Layer 4 of a small transformer language model trained on English Wikipedia (9 layers, counted from 0, width 128).
In attention head 2, each number of a token's query is one row of weights dot the token's vector x. The head spreads its attention over the tokens so far by the softmax of query dot key.

Query weights of the head. A number n stands for (n - 500) times 0.00098.
q0: 606,519,585,493,521,436,410,584,561,379,453,331,474,510,318,465,362,511,412,539,567,396,488,327,292,587,439,346,745,518,632,547,461,567,647,530,538,615,614,359,476,615,447,433,608,387,607,435,595,568,291,612,597,724,470,411,687,743,674,496,563,433,629,537,678,353,387,455,473,508,420,534,389,569,570,468,477,270,759,600,528,301,470,544,542,532,424,438,383,474,509,578,522,410,454,635,461,371,480,323,630,547,507,512,434,428,437,454,584,578,360,463,417,600,537,562,493,456,512,456,536,379,401,585,529,512,562,517
q1: 544,561,413,540,614,505,669,506,520,415,452,439,568,561,500,329,355,500,625,785,602,673,406,580,655,305,662,496,513,537,450,465,646,801,572,288,390,550,631,587,629,504,420,655,419,405,348,515,623,508,486,419,538,554,306,442,474,597,375,473,546,453,487,333,678,529,591,472,608,506,361,540,382,580,532,177,391,548,509,484,445,368,500,403,421,425,643,372,377,451,388,579,394,637,688,415,506,425,483,503,795,358,611,590,529,399,644,518,566,644,273,415,495,681,598,464,491,449,199,386,340,123,557,538,664,286,524,371
q2: 265,541,387,581,538,562,606,394,586,552,419,714,581,571,468,519,501,664,636,70,470,335,648,497,422,486,663,647,346,380,358,603,418,358,450,453,674,618,544,572,376,336,647,471,436,519,398,726,516,529,441,553,408,316,561,654,316,418,177,578,673,696,298,562,320,539,484,512,384,652,639,469,452,235,557,633,670,468,448,270,412,609,471,453,484,616,282,707,456,646,560,285,564,368,341,624,441,759,423,545,338,520,435,467,529,544,357,442,484,393,450,461,471,548,360,583,485,647,668,392,514,671,572,369,515,492,340,565
q3: 446,485,507,548,280,394,437,594,359,517,585,535,517,660,504,510,546,337,678,532,411,620,542,573,490,503,392,547,460,352,541,694,372,487,501,555,590,279,269,522,599,479,523,506,465,555,457,402,516,647,421,632,379,558,592,506,454,499,571,493,261,588,488,451,446,474,385,377,582,513,515,463,437,553,467,470,380,579,331,483,437,578,604,403,423,444,700,504,643,343,558,431,450,542,506,552,433,583,524,564,611,520,433,653,509,436,496,351,622,398,668,518,574,463,563,566,407,370,574,506,571,470,469,417,403,481,544,431
q4: 460,636,433,535,431,413,594,472,630,553,468,595,476,317,452,532,505,589,501,302,458,293,498,489,382,551,486,607,463,352,511,585,405,415,425,487,723,709,605,548,455,286,567,544,514,532,491,645,481,540,598,567,620,368,481,660,384,391,298,553,891,657,491,550,313,585,505,586,575,629,426,542,396,517,617,553,656,460,522,341,394,527,629,589,503,597,371,579,548,479,625,363,555,338,213,578,325,701,335,517,426,344,523,463,605,436,467,557,572,578,355,473,425,624,319,504,538,524,691,465,518,699,623,271,553,412,524,544
q5: 489,635,430,628,576,401,697,513,488,395,684,565,671,697,393,433,703,563,741,548,271,462,665,449,503,691,491,717,411,254,654,497,363,324,411,515,673,433,671,626,541,355,363,418,139,668,473,663,365,542,437,579,307,757,588,451,592,620,387,630,461,562,520,445,497,576,469,239,529,617,536,437,251,407,293,405,515,651,131,514,457,464,575,627,500,483,686,473,630,524,476,304,606,431,538,557,265,709,620,446,754,330,370,579,367,561,811,511,369,558,243,552,575,421,429,636,350,408,417,239,557,528,625,398,551,403,241,787
q6: 425,466,374,489,615,420,825,400,546,610,478,514,468,497,440,442,389,532,415,423,636,451,505,362,375,333,484,624,490,465,394,429,476,541,403,504,478,708,442,525,427,508,724,581,606,481,423,705,327,546,612,239,566,435,619,650,387,485,249,404,723,522,398,448,288,552,660,441,521,560,401,411,555,342,483,590,514,567,512,341,411,560,529,219,497,508,430,498,527,539,657,272,775,231,477,636,516,819,397,406,561,401,641,470,473,589,431,355,706,527,637,451,459,632,311,504,545,423,648,523,602,628,534,415,267,327,527,626
q7: 649,676,617,735,757,546,849,390,458,362,492,275,481,726,532,403,532,678,427,343,515,477,708,425,445,515,440,748,656,348,843,323,365,428,433,395,185,651,678,512,621,658,458,612,399,526,671,510,538,598,521,677,511,707,519,361,785,591,117,577,284,607,478,531,578,566,559,559,507,524,544,466,292,289,436,361,393,600,535,477,525,596,442,473,435,520,461,511,379,629,602,256,419,276,558,462,425,639,669,231,541,336,405,557,423,611,509,342,578,670,412,334,478,439,215,742,630,527,458,291,611,471,440,467,309,433,387,690
q8: 576,352,540,581,484,340,535,681,422,295,500,465,504,662,448,310,556,718,424,855,444,375,556,542,470,655,572,564,581,348,773,613,390,809,498,494,437,533,541,368,689,566,380,424,498,542,624,370,362,434,410,475,470,593,619,370,775,644,574,514,295,488,575,350,682,649,568,494,438,633,498,661,440,421,428,460,357,502,404,640,664,484,298,440,374,579,526,502,372,616,322,666,621,545,496,429,391,359,546,268,809,386,451,552,352,528,506,598,417,606,535,438,542,487,444,580,514,476,516,398,630,503,635,514,440,486,612,413
q9: 446,456,371,362,340,433,446,418,380,468,483,670,453,490,564,671,492,267,583,377,636,439,360,614,478,416,444,460,438,569,429,572,534,571,515,475,479,475,401,470,503,380,723,414,576,535,416,480,615,468,494,459,475,365,573,587,412,530,512,459,453,506,404,634,499,437,574,570,569,429,584,390,382,566,564,628,398,479,543,558,467,540,461,602,455,679,495,521,541,509,550,577,473,466,457,540,558,497,347,757,480,660,526,450,497,395,502,365,457,348,508,624,415,577,654,436,624,564,483,674,495,569,477,486,682,721,515,339
q10: 529,476,452,440,322,402,720,378,485,358,446,353,648,571,460,657,656,426,484,472,432,508,531,617,618,454,260,456,620,621,658,627,629,155,409,413,663,245,484,569,391,390,608,640,502,605,618,575,497,748,472,754,454,553,643,361,751,620,509,409,449,494,448,554,376,487,303,478,496,233,548,312,543,394,531,528,387,321,672,492,347,552,565,488,445,482,447,676,537,498,605,345,533,512,432,437,525,675,586,442,634,704,511,545,436,457,332,421,429,351,602,524,637,589,426,603,484,708,541,276,474,561,551,479,581,530,641,357
q11: 376,635,609,413,26,383,453,673,635,672,405,543,423,465,296,478,335,250,527,574,542,546,450,485,369,502,585,624,498,665,356,367,477,433,597,580,474,610,540,422,311,575,533,605,495,567,704,416,461,473,417,347,641,508,468,738,479,413,365,584,769,553,654,477,576,761,469,571,495,373,388,309,687,471,441,578,613,376,195,488,386,364,636,692,650,299,436,446,670,333,484,465,679,292,350,577,694,647,522,464,636,491,615,487,597,503,613,632,614,309,644,463,403,351,464,513,515,435,634,373,539,276,531,630,365,387,516,430
q12: 419,329,503,357,253,330,370,631,221,465,177,511,607,456,596,678,518,223,504,580,523,579,445,569,554,616,484,463,532,521,587,513,494,618,608,581,437,469,187,177,584,615,667,485,532,539,560,316,566,561,483,442,686,448,560,368,465,422,561,492,627,682,669,574,540,503,470,616,509,151,505,620,533,511,442,511,638,538,617,491,495,349,505,511,306,408,488,367,659,555,717,638,384,500,612,427,630,632,322,409,553,532,803,560,553,516,479,579,471,490,531,747,412,692,482,459,346,837,600,649,520,384,615,479,472,715,693,191
q13: 627,571,426,336,629,323,231,302,243,494,615,491,344,459,415,540,584,531,491,600,521,817,350,475,610,562,551,526,605,538,448,714,452,714,386,428,602,318,350,697,456,613,552,459,694,401,432,521,453,727,401,255,374,355,599,571,393,552,722,601,545,490,681,420,368,315,551,577,414,567,520,545,466,609,446,799,129,474,333,519,655,593,510,562,526,630,227,246,377,317,456,606,490,654,667,583,579,421,445,639,629,494,233,679,395,426,609,503,514,402,600,652,267,477,575,434,604,410,571,475,615,441,471,446,360,567,688,369
q14: 498,356,349,467,603,594,522,809,575,376,288,531,576,556,577,446,561,524,483,478,463,538,371,644,576,532,521,515,538,307,446,682,585,462,356,428,478,278,582,499,546,538,642,550,397,542,453,483,642,525,697,346,450,576,464,291,416,213,694,582,421,341,564,536,518,390,458,478,740,400,546,384,462,333,507,322,535,692,310,550,384,462,434,215,400,407,527,361,660,329,318,569,823,426,428,580,608,573,569,606,641,358,744,525,585,620,473,523,371,468,521,517,664,445,570,501,460,394,602,506,546,502,410,452,488,421,507,799
q15: 511,733,593,467,462,633,619,481,615,707,775,458,466,256,325,638,329,255,574,369,586,403,730,542,487,392,606,353,535,308,364,787,803,346,507,525,499,461,386,421,683,578,665,499,614,435,560,385,578,436,451,195,402,349,295,645,391,570,568,616,509,687,570,402,347,485,280,739,584,546,376,506,795,397,594,521,585,641,383,681,450,439,502,478,493,539,483,442,717,405,565,355,614,516,519,512,555,575,643,514,682,430,527,482,767,455,388,370,448,281,693,454,330,592,558,488,414,497,504,498,646,266,564,484,401,360,424,711
q16: 328,453,472,483,535,716,499,713,515,445,443,632,642,534,765,323,528,452,493,801,361,288,618,474,439,584,412,386,345,281,555,386,395,668,388,447,573,499,547,368,646,574,454,474,492,402,358,491,614,621,591,639,631,403,605,642,869,274,400,442,343,514,305,603,453,496,405,447,685,473,442,527,511,639,580,383,680,516,435,444,509,338,443,467,432,486,544,441,390,599,423,367,484,314,298,653,440,521,608,536,781,498,521,495,399,520,689,401,606,542,582,564,738,512,358,322,601,522,591,441,546,385,394,302,544,514,448,452
q17: 571,440,545,667,739,470,547,694,613,530,316,691,439,419,418,517,575,680,562,298,670,377,281,654,603,551,665,451,161,388,500,496,514,928,404,665,452,440,631,413,430,671,664,542,629,428,380,615,541,572,310,458,499,334,505,541,499,666,578,640,434,420,338,424,445,371,416,438,292,505,491,629,578,476,313,335,344,660,434,789,570,657,296,420,548,259,462,485,499,579,632,464,742,553,321,462,503,467,797,241,473,723,417,587,325,556,329,361,532,304,639,425,487,415,219,763,514,599,457,339,408,394,444,367,513,371,628,421
q18: 463,749,446,589,408,482,653,511,371,637,556,681,322,657,619,410,610,430,422,561,569,571,402,304,335,534,455,441,601,666,765,642,629,523,382,363,307,334,559,562,459,598,595,600,522,527,352,517,335,470,480,651,584,636,679,510,346,561,323,526,751,393,537,423,495,590,479,396,368,646,630,548,466,567,393,257,429,624,857,378,466,769,494,265,503,396,536,641,294,583,670,424,558,457,464,372,600,526,558,213,342,567,505,720,348,404,461,498,478,581,491,454,373,624,302,718,428,692,481,397,388,299,412,404,434,271,649,719
q19: 443,357,479,445,571,596,495,427,275,520,566,671,390,453,457,356,403,629,541,663,408,602,590,572,595,163,552,519,320,960,651,263,589,576,500,628,586,329,441,873,611,396,488,459,519,612,641,622,211,551,483,617,392,560,552,710,399,536,426,651,452,611,370,239,544,642,426,463,557,225,801,422,761,417,452,479,594,552,383,634,508,361,403,360,606,486,591,457,571,400,561,479,105,837,683,684,269,546,489,618,523,371,523,737,485,424,493,395,444,492,551,566,427,559,350,564,471,378,281,527,531,481,571,365,225,586,506,177
q20: 661,566,433,495,622,507,565,298,538,464,583,195,343,428,362,441,396,399,387,559,352,426,337,604,596,468,325,500,446,613,556,438,549,429,468,475,644,589,581,805,587,655,430,421,691,510,412,519,414,639,347,412,606,529,482,637,667,627,355,440,559,438,464,533,428,453,564,577,626,514,589,593,681,689,547,457,363,543,645,647,501,161,450,517,520,642,541,622,506,652,564,611,571,432,351,402,318,285,343,598,327,197,938,607,631,520,265,494,280,396,509,434,392,652,467,469,372,609,607,480,497,511,528,424,385,680,622,542
q21: 409,423,377,312,617,458,280,483,309,447,615,497,676,557,543,305,399,357,420,389,501,667,528,481,515,515,463,519,487,704,566,611,490,341,781,519,395,441,761,542,559,633,528,523,585,509,551,373,674,474,738,370,470,310,395,541,454,601,642,323,321,305,522,459,478,246,509,483,578,535,583,626,633,565,639,576,698,405,498,351,245,373,646,404,408,427,464,393,813,423,577,500,328,507,624,614,680,329,466,548,315,223,678,347,417,641,501,528,641,420,799,655,533,616,871,119,444,501,427,510,492,490,414,672,505,575,438,542
q22: 577,437,418,489,650,439,682,570,379,576,376,342,769,550,229,472,488,545,608,445,441,331,752,583,520,539,335,383,381,504,537,514,576,640,549,536,566,377,344,409,564,513,597,426,527,492,531,471,503,477,592,548,591,468,431,365,482,550,773,215,427,482,440,524,556,677,405,498,495,661,641,324,597,518,335,266,642,347,553,919,456,528,522,419,536,592,627,627,363,420,378,319,718,611,663,618,467,362,420,588,686,391,518,343,397,370,512,387,579,522,251,358,600,704,506,561,495,475,623,523,336,365,449,485,341,497,631,475
q23: 352,611,361,615,561,374,499,587,605,473,305,479,625,547,486,687,773,460,659,544,416,358,503,495,521,653,616,309,334,691,380,511,578,370,504,613,581,414,423,645,661,426,542,169,546,565,563,534,446,370,568,602,221,468,713,512,484,623,404,488,522,777,348,505,542,622,582,496,219,525,557,457,510,582,435,487,576,496,525,358,425,203,459,513,422,522,687,571,577,407,534,254,378,483,454,577,543,714,487,355,345,430,558,660,523,526,674,744,367,523,622,492,502,601,320,312,452,339,253,205,574,594,629,625,694,545,305,412
q24: 491,279,518,450,536,492,445,299,622,455,603,516,398,660,388,504,389,675,418,479,452,348,639,588,488,431,519,724,570,327,486,521,507,563,451,713,574,453,510,716,466,462,424,607,354,769,424,571,432,386,503,306,572,343,494,345,325,515,360,385,591,723,133,524,159,373,587,520,446,438,548,608,341,412,624,567,515,559,635,456,457,733,773,426,360,459,268,639,362,673,615,599,767,612,451,637,524,627,704,418,905,336,493,569,434,561,664,730,399,433,449,550,549,514,193,370,625,660,588,374,525,326,370,477,390,548,431,525
q25: 696,655,492,481,503,621,391,658,536,251,568,551,294,475,551,357,618,482,542,468,555,420,516,494,629,404,502,329,787,391,614,533,488,541,658,223,638,403,328,702,502,432,401,540,331,673,582,491,384,406,531,211,434,447,425,450,259,767,471,507,221,468,526,386,358,334,594,732,428,620,439,809,710,324,417,533,316,662,567,587,748,485,435,645,374,585,421,473,449,273,600,58,501,465,564,535,376,490,763,266,487,413,490,578,661,412,697,576,580,476,466,604,635,558,434,389,479,425,329,457,595,405,709,676,479,628,456,510
q26: 652,748,787,433,243,429,465,639,426,565,532,434,517,495,437,513,627,588,509,604,560,428,454,387,593,669,383,550,469,356,293,423,395,534,386,500,442,445,612,423,582,387,549,497,578,505,247,487,667,527,471,619,853,233,353,448,336,414,553,537,499,396,633,357,578,582,309,353,650,403,591,653,306,339,530,381,486,624,508,539,549,682,495,476,430,485,701,455,623,675,494,623,336,314,347,487,675,567,285,629,546,371,813,410,777,444,519,455,576,438,427,413,415,771,302,489,519,440,389,549,548,443,429,633,448,497,622,542
q27: 620,779,475,361,509,463,549,350,628,559,480,942,346,730,404,384,468,532,347,566,387,610,441,576,379,435,563,637,402,651,431,508,391,584,531,397,465,354,551,329,414,446,521,672,515,432,498,319,476,347,445,619,425,625,447,464,576,384,688,383,317,572,489,451,536,481,295,396,404,329,695,333,730,665,446,347,386,440,558,580,285,425,694,427,561,580,613,568,769,467,571,470,608,556,419,650,599,398,635,411,382,738,631,506,456,475,612,542,532,487,440,599,417,652,550,681,578,488,573,536,524,404,511,508,217,515,415,352
q28: 600,380,489,608,562,379,649,664,571,429,329,368,183,406,353,506,435,519,515,684,472,590,354,546,527,679,578,548,487,567,556,235,623,704,445,340,419,296,457,415,647,267,417,358,417,482,628,640,699,481,463,598,564,618,469,476,640,667,690,420,412,585,475,720,314,492,541,434,507,435,547,494,668,653,747,602,397,533,457,462,538,556,183,391,435,431,432,454,349,530,484,557,344,407,526,544,560,446,671,775,576,759,456,328,733,693,619,452,490,392,484,507,390,504,383,340,329,385,620,532,572,274,493,668,534,503,280,455
q29: 728,370,411,507,483,572,499,433,709,618,533,403,412,458,603,516,333,555,373,710,481,363,653,457,436,503,535,533,538,406,654,588,555,252,533,461,412,599,644,576,480,467,481,602,515,315,583,634,495,400,481,517,490,322,517,473,522,504,612,343,233,447,389,429,424,495,537,686,611,482,349,303,478,633,451,717,530,585,141,577,499,431,383,488,662,537,530,416,376,437,508,375,436,528,634,478,417,590,501,625,534,385,478,569,440,598,509,504,658,572,575,390,517,580,499,405,609,651,590,722,550,306,381,571,724,607,585,452
q30: 533,354,623,420,513,336,639,576,532,589,797,622,467,617,553,493,582,599,482,417,658,507,486,743,821,643,670,653,483,560,256,700,447,406,516,546,444,470,459,326,686,548,519,522,179,558,333,303,313,481,466,531,410,635,671,664,477,496,527,347,339,575,501,424,741,681,359,522,575,477,638,570,558,382,437,260,589,578,441,580,661,566,446,440,339,624,639,680,839,534,552,658,385,289,568,379,441,597,592,380,750,505,117,559,374,587,543,341,298,439,349,414,595,514,390,443,551,550,494,256,550,500,528,466,614,469,477,163
q31: 663,413,397,404,644,536,485,500,455,464,454,173,510,444,527,391,547,548,257,528,392,483,543,436,501,527,566,809,576,454,527,773,517,690,403,479,418,654,526,562,563,363,371,499,367,537,467,712,510,647,358,205,471,455,496,501,727,616,522,733,327,446,454,373,493,295,462,519,443,414,567,303,402,494,482,560,867,465,510,570,367,380,596,558,499,566,363,641,267,584,423,363,621,442,418,362,456,626,636,388,644,480,663,700,515,560,584,529,436,406,336,390,358,558,157,576,539,651,552,408,655,524,723,297,332,209,641,738

Each question shows a short text with each token's key, already scaled and adjusted for position as the last token sees it. A number n stands for (n - 500) times 0.0029.

Then comes the last token's vector x. A number n stands for (n - 500) times 0.0082.

0 "gra": 499,554,520,437,588,428,491,336,332,766,526,529,446,544,487,411,518,477,560,553,486,476,546,521,484,462,463,534,505,482,562,571
1 "s": 447,576,580,430,686,438,593,412,363,639,536,551,392,525,418,445,485,484,550,563,397,561,528,514,507,505,468,528,500,433,578,565
2 "s": 486,518,505,439,598,379,516,310,275,772,512,560,429,583,480,446,405,444,518,510,472,542,525,492,454,498,469,497,498,468,509,544
3 " and": 483,479,518,378,573,295,449,207,252,876,524,622,478,530,487,417,450,457,473,519,506,499,491,462,454,450,480,514,516,520,519,546
4 " m": 568,489,607,450,598,471,519,249,378,729,618,530,459,583,535,474,394,568,495,567,483,460,575,509,484,455,490,522,522,580,523,517
x: 544,519,363,384,477,412,287,592,511,560,507,696,477,508,492,275,356,352,607,482,655,414,519,482,570,444,596,334,502,512,407,537,614,411,379,421,571,446,582,476,536,355,590,496,357,495,552,425,544,501,588,517,695,402,670,705,262,514,628,533,557,461,385,804,613,483,587,516,477,496,631,339,307,696,312,451,497,630,669,598,434,682,413,550,668,497,335,513,329,420,388,469,380,449,352,559,563,504,391,528,448,508,656,544,614,520,477,262,552,492,332,546,665,336,549,339,775,639,482,443,454,704,604,420,505,485,409,437
Which token does the last token look at most? 3 " and"

0 "s": 493,509,450,440,512,340,466,275,237,825,520,572,451,546,493,407,429,434,502,522,475,535,510,455,454,489,469,513,505,514,509,538
1 " of": 500,514,465,388,552,276,445,211,270,882,517,617,488,540,513,435,473,463,477,486,481,520,478,457,438,486,520,494,476,520,509,536
2 " his": 443,510,591,391,621,347,439,271,383,801,529,620,488,538,482,470,472,430,471,442,473,544,501,471,435,544,474,499,520,556,389,470
3 " dis": 515,460,601,429,661,433,444,294,386,711,575,567,450,583,485,399,408,445,482,502,443,553,480,431,529,449,493,514,505,475,535,504
4 "mi": 606,464,618,478,633,445,501,316,397,720,521,546,408,605,499,441,440,589,406,574,471,544,501,577,439,390,467,547,519,491,571,487
x: 462,547,431,679,482,472,469,429,533,541,634,599,361,512,596,314,645,499,508,446,525,272,450,540,512,517,550,524,426,607,411,450,530,367,274,262,545,526,597,451,457,277,506,559,662,462,455,332,647,572,569,459,610,507,653,640,322,562,715,602,441,482,438,553,499,490,539,497,641,663,615,368,480,602,105,513,651,413,589,454,555,551,490,547,734,405,427,322,419,430,445,649,560,500,415,574,534,541,445,408,624,417,492,455,683,431,401,413,468,535,286,439,692,372,481,323,791,581,379,706,534,689,464,501,354,422,438,435
Which token does the last token look at most? 1 " of"

0 "s": 493,509,450,440,512,340,466,275,237,825,520,572,451,546,493,407,429,434,502,522,475,535,510,455,454,489,469,513,505,514,509,538
1 "p": 458,438,468,450,588,477,476,339,240,705,540,542,479,554,498,475,356,558,575,538,425,490,524,524,503,500,519,537,535,397,562,475
2 "on": 429,450,527,460,577,415,465,331,336,742,541,589,537,518,488,472,408,463,517,555,481,547,472,476,489,480,455,486,533,427,557,538
3 "se": 452,484,486,443,550,407,504,279,301,746,480,562,446,577,466,411,438,464,496,518,509,475,514,508,480,455,481,545,518,510,512,544
4 " and": 502,471,553,397,602,309,463,208,263,876,523,619,481,530,486,419,455,466,470,520,517,501,489,464,462,442,472,521,525,498,519,546
x: 475,485,381,407,448,306,333,493,534,455,533,513,498,534,450,324,465,318,573,521,588,399,481,456,620,436,545,530,524,586,451,536,438,351,546,543,485,446,594,432,500,401,633,411,464,495,551,621,578,367,617,450,582,434,594,661,331,623,541,580,573,511,475,740,551,366,498,549,623,391,542,407,367,648,311,506,591,554,908,504,574,669,491,441,534,466,329,430,680,374,422,478,438,583,474,638,462,419,476,559,555,482,532,516,726,544,459,412,513,553,127,553,641,327,411,414,726,459,506,556,527,591,626,431,386,422,502,344
Which token does the last token look at most? 4 " and"

0 "I": 459,510,505,483,537,387,457,324,264,791,548,586,434,519,486,416,468,440,501,545,473,492,501,452,465,446,426,551,507,483,536,559
1 ".": 472,558,492,389,573,300,426,212,270,863,593,602,502,534,480,440,426,414,485,508,501,536,512,500,446,489,454,502,501,525,494,498
2 "'": 516,460,511,385,607,381,420,284,336,832,578,533,577,474,545,431,446,466,484,510,407,502,562,492,436,502,412,557,526,528,495,474
3 "s": 503,452,575,466,673,361,455,256,349,824,526,590,501,573,477,486,431,451,474,425,524,594,495,499,458,536,430,534,524,511,421,472
4 " first": 504,460,596,493,665,374,474,205,374,781,522,626,507,531,525,513,464,544,528,394,560,569,463,486,443,488,537,517,500,497,376,409
x: 480,480,345,367,338,387,297,560,468,541,534,626,468,509,509,281,504,420,594,594,583,290,375,602,480,384,534,543,442,680,446,573,553,461,321,508,452,613,626,388,410,171,484,477,432,521,466,546,594,483,632,385,600,474,629,686,289,635,684,501,581,398,497,628,568,500,522,526,519,432,492,415,403,659,308,504,649,512,797,549,606,682,499,459,678,451,384,464,570,325,536,573,395,465,427,440,493,581,553,519,441,553,539,501,584,611,505,341,358,512,280,408,663,368,526,400,770,521,506,464,528,740,591,378,559,463,455,412
Which two tokens does the last token look at most, in order? 1 ".", 2 "'"

0 "l": 487,503,474,467,549,413,446,336,228,787,537,568,443,514,473,423,426,450,486,567,482,541,510,467,457,480,455,525,507,493,527,548
1 "leg": 437,538,541,437,571,442,492,370,284,721,566,524,379,503,503,437,455,469,542,545,491,453,531,510,454,562,473,552,471,457,549,531
2 "es": 474,509,498,413,556,340,462,275,257,813,530,574,452,580,473,403,437,421,515,547,496,502,522,462,473,474,477,518,495,507,519,550
3 ",": 483,482,551,381,590,281,457,199,249,866,556,626,493,537,500,433,463,453,481,503,500,523,506,459,438,478,481,518,508,549,497,519
4 " ": 537,446,604,449,570,392,448,299,329,850,617,583,504,571,466,448,408,428,481,470,479,531,526,457,465,493,510,513,482,484,490,507
x: 447,437,421,421,448,467,442,495,558,491,527,617,328,504,438,382,447,290,640,509,598,458,477,528,605,391,600,343,434,473,368,518,683,472,513,415,513,430,526,446,420,399,645,489,388,452,518,677,664,401,625,466,626,231,670,610,250,554,585,546,510,541,457,743,681,412,500,512,571,404,633,386,397,794,268,473,580,541,711,542,538,597,429,492,646,510,335,431,564,472,489,578,460,484,447,514,475,502,433,486,483,575,478,507,600,530,445,358,478,427,295,522,678,273,467,375,827,559,351,536,519,748,669,394,494,544,510,463
Which token does the last token look at most? 3 ","

0 "th": 477,519,463,456,518,341,456,292,241,814,530,590,457,530,498,416,430,442,508,537,489,518,501,448,444,500,473,537,523,516,504,537
1 " vi": 490,483,581,408,671,416,462,330,381,753,523,600,544,631,506,335,375,434,526,523,467,552,488,492,451,464,448,510,529,459,468,507
2 "ct": 462,576,577,375,534,352,524,298,411,779,585,659,485,588,541,534,441,545,519,399,516,509,467,595,487,523,385,532,440,496,484,538
3 "im": 402,526,561,399,576,366,475,349,386,661,600,619,479,447,557,503,423,515,561,508,526,508,505,581,499,531,475,551,523,479,463,514
4 " of": 480,481,574,399,625,302,474,204,278,870,508,625,482,546,507,443,488,467,478,478,483,524,473,468,442,477,520,493,478,515,499,541
x: 465,476,383,406,447,327,317,495,525,449,546,518,471,516,486,360,462,361,608,530,551,372,490,449,601,452,601,518,519,581,425,533,451,331,571,555,463,503,586,422,471,365,562,419,439,457,528,626,559,389,545,461,592,364,567,655,367,683,543,595,558,500,518,683,582,435,467,477,656,376,583,417,405,650,304,527,597,549,902,526,598,624,480,445,527,523,327,472,661,359,452,482,425,595,495,666,446,458,440,544,466,481,549,524,730,545,482,437,505,539,163,541,682,337,412,386,764,461,503,566,486,581,651,417,367,379,541,348
Which token does the last token look at most? 4 " of"

0 "ed": 503,519,423,438,516,313,420,241,251,854,513,583,448,578,481,396,424,444,489,519,490,511,495,459,441,467,451,526,505,493,524,540
1 " w": 463,438,503,385,538,338,471,250,302,799,579,567,582,638,501,511,373,472,514,459,519,522,502,429,451,541,476,453,458,462,432,480
2 "o": 449,447,568,378,514,378,467,317,303,750,556,572,570,575,495,599,433,556,486,473,550,572,470,488,450,545,524,477,483,544,452,470
3 "man": 473,451,598,411,609,333,487,268,353,788,597,605,599,555,544,584,442,515,539,443,514,526,495,493,505,549,424,480,506,464,437,509
4 " along": 477,450,584,402,743,290,448,226,367,885,555,708,531,632,510,537,442,586,447,421,476,498,498,498,394,493,439,573,434,521,418,465
x: 493,424,328,466,448,282,429,563,584,510,569,566,467,507,536,405,315,319,575,422,582,393,452,598,664,417,555,478,464,549,563,543,530,425,543,350,515,468,574,516,439,397,442,527,449,434,501,641,634,437,555,384,644,342,551,602,213,683,547,644,582,582,502,745,569,524,467,574,401,412,633,384,374,578,279,480,658,552,853,533,587,464,478,362,645,533,305,482,483,334,452,627,428,559,387,523,586,568,404,526,483,496,420,539,695,521,523,426,388,517,247,583,634,351,428,436,680,564,492,587,429,633,680,509,379,570,313,414
Which token does the last token look at most, and with what share of its attention? 4 " along", with about 40%

0 "s": 493,509,450,440,512,340,466,275,237,825,520,572,451,546,493,407,429,434,502,522,475,535,510,455,454,489,469,513,505,514,509,538
1 "ist": 447,524,547,418,629,441,571,340,304,741,576,597,471,588,551,555,390,463,450,522,449,530,470,522,471,522,457,534,545,459,482,510
2 "ant": 470,546,523,445,605,392,520,332,394,746,548,616,481,566,558,492,422,491,526,452,485,471,505,520,472,531,481,545,505,505,536,539
3 ")": 484,516,526,421,596,359,467,241,237,843,550,580,479,565,483,430,444,434,507,553,479,528,504,479,439,472,463,544,525,530,532,516
4 "\n": 499,524,554,464,632,323,476,177,255,869,537,638,522,589,496,454,419,455,473,523,473,547,508,492,456,498,454,531,523,488,504,477
x: 459,508,414,372,511,294,392,492,523,499,569,508,461,573,492,266,484,324,588,524,558,442,465,436,589,424,610,536,459,629,406,538,407,359,463,491,428,496,643,398,506,370,596,439,424,478,583,659,580,367,559,464,628,383,607,707,388,689,538,456,528,501,436,743,588,327,470,537,592,424,560,407,398,693,274,483,611,565,853,531,603,608,471,393,546,458,319,422,556,379,406,487,453,579,488,678,502,444,458,545,500,555,460,505,681,530,458,453,475,512,189,619,660,269,396,459,731,493,529,572,549,637,632,424,389,407,495,469
Which token does the last token look at most, and with what share of its attention? 4 "\n", with about 40%

0 "un": 478,544,448,443,512,369,457,295,273,790,548,592,439,539,480,408,432,448,508,537,504,481,526,467,491,457,446,527,526,443,557,543
1 "ity": 492,538,490,421,546,366,495,286,242,816,557,603,461,555,477,448,467,459,500,531,481,504,521,496,477,461,470,539,506,489,526,528
2 " to": 479,509,499,377,568,282,453,221,257,878,528,623,489,560,476,411,457,451,501,526,499,537,491,490,415,478,484,517,489,528,505,521
3 " play": 430,440,589,320,691,262,479,254,363,820,528,653,545,636,447,365,400,506,532,452,391,461,394,454,363,410,518,494,482,473,453,431
4 " ": 499,440,572,426,556,376,478,266,310,859,567,568,471,618,496,447,431,447,485,447,489,544,477,464,481,483,515,462,504,521,482,512
x: 451,469,437,370,378,370,487,584,480,555,575,628,386,570,516,331,462,366,574,459,633,463,462,586,592,432,632,349,453,560,358,510,622,449,589,403,490,447,512,460,451,345,651,489,425,510,472,709,641,417,636,444,635,264,537,662,259,545,513,482,557,519,431,735,695,442,524,479,634,395,607,461,381,656,310,441,555,494,679,533,609,545,585,525,639,508,262,376,534,401,513,586,420,547,401,523,495,428,404,446,416,478,474,586,664,537,478,236,566,527,287,475,523,283,341,464,846,595,394,498,549,769,752,492,528,524,490,430
Which two tokens does the last token look at most, in order? 3 " play", 2 " to"

0 " the": 486,506,484,424,539,300,460,229,257,840,521,622,474,532,505,464,473,443,485,461,495,530,506,464,430,487,470,517,499,540,452,520
1 " Army": 524,560,601,355,597,343,498,277,407,725,553,694,497,557,587,593,518,443,490,356,526,551,466,507,482,493,508,481,490,517,446,538
2 ",": 479,514,516,361,587,260,440,186,265,871,563,632,496,558,492,446,449,445,480,498,506,527,487,461,429,479,488,504,516,547,487,506
3 " and": 489,472,511,347,619,250,400,153,325,939,536,630,506,562,459,462,431,460,408,542,527,486,511,484,469,443,480,514,533,465,517,524
4 " in": 512,477,619,413,685,306,437,211,384,858,517,652,549,523,499,470,442,523,477,381,463,457,506,533,447,459,515,491,491,466,517,477
x: 459,502,413,462,490,428,360,501,580,468,579,551,444,455,453,409,344,351,693,424,619,381,502,570,608,393,532,479,421,573,429,480,598,419,387,517,557,506,588,519,439,398,569,465,452,407,479,714,623,424,540,493,606,216,587,657,331,664,669,691,562,535,366,768,587,448,413,472,549,330,621,349,345,561,352,579,560,558,814,613,517,634,523,433,643,481,324,517,461,460,409,546,426,572,479,574,524,442,414,533,438,494,525,469,677,537,474,416,487,472,258,473,642,315,466,419,809,589,404,564,444,634,603,441,513,491,458,316
Which token does the last token look at most? 3 " and"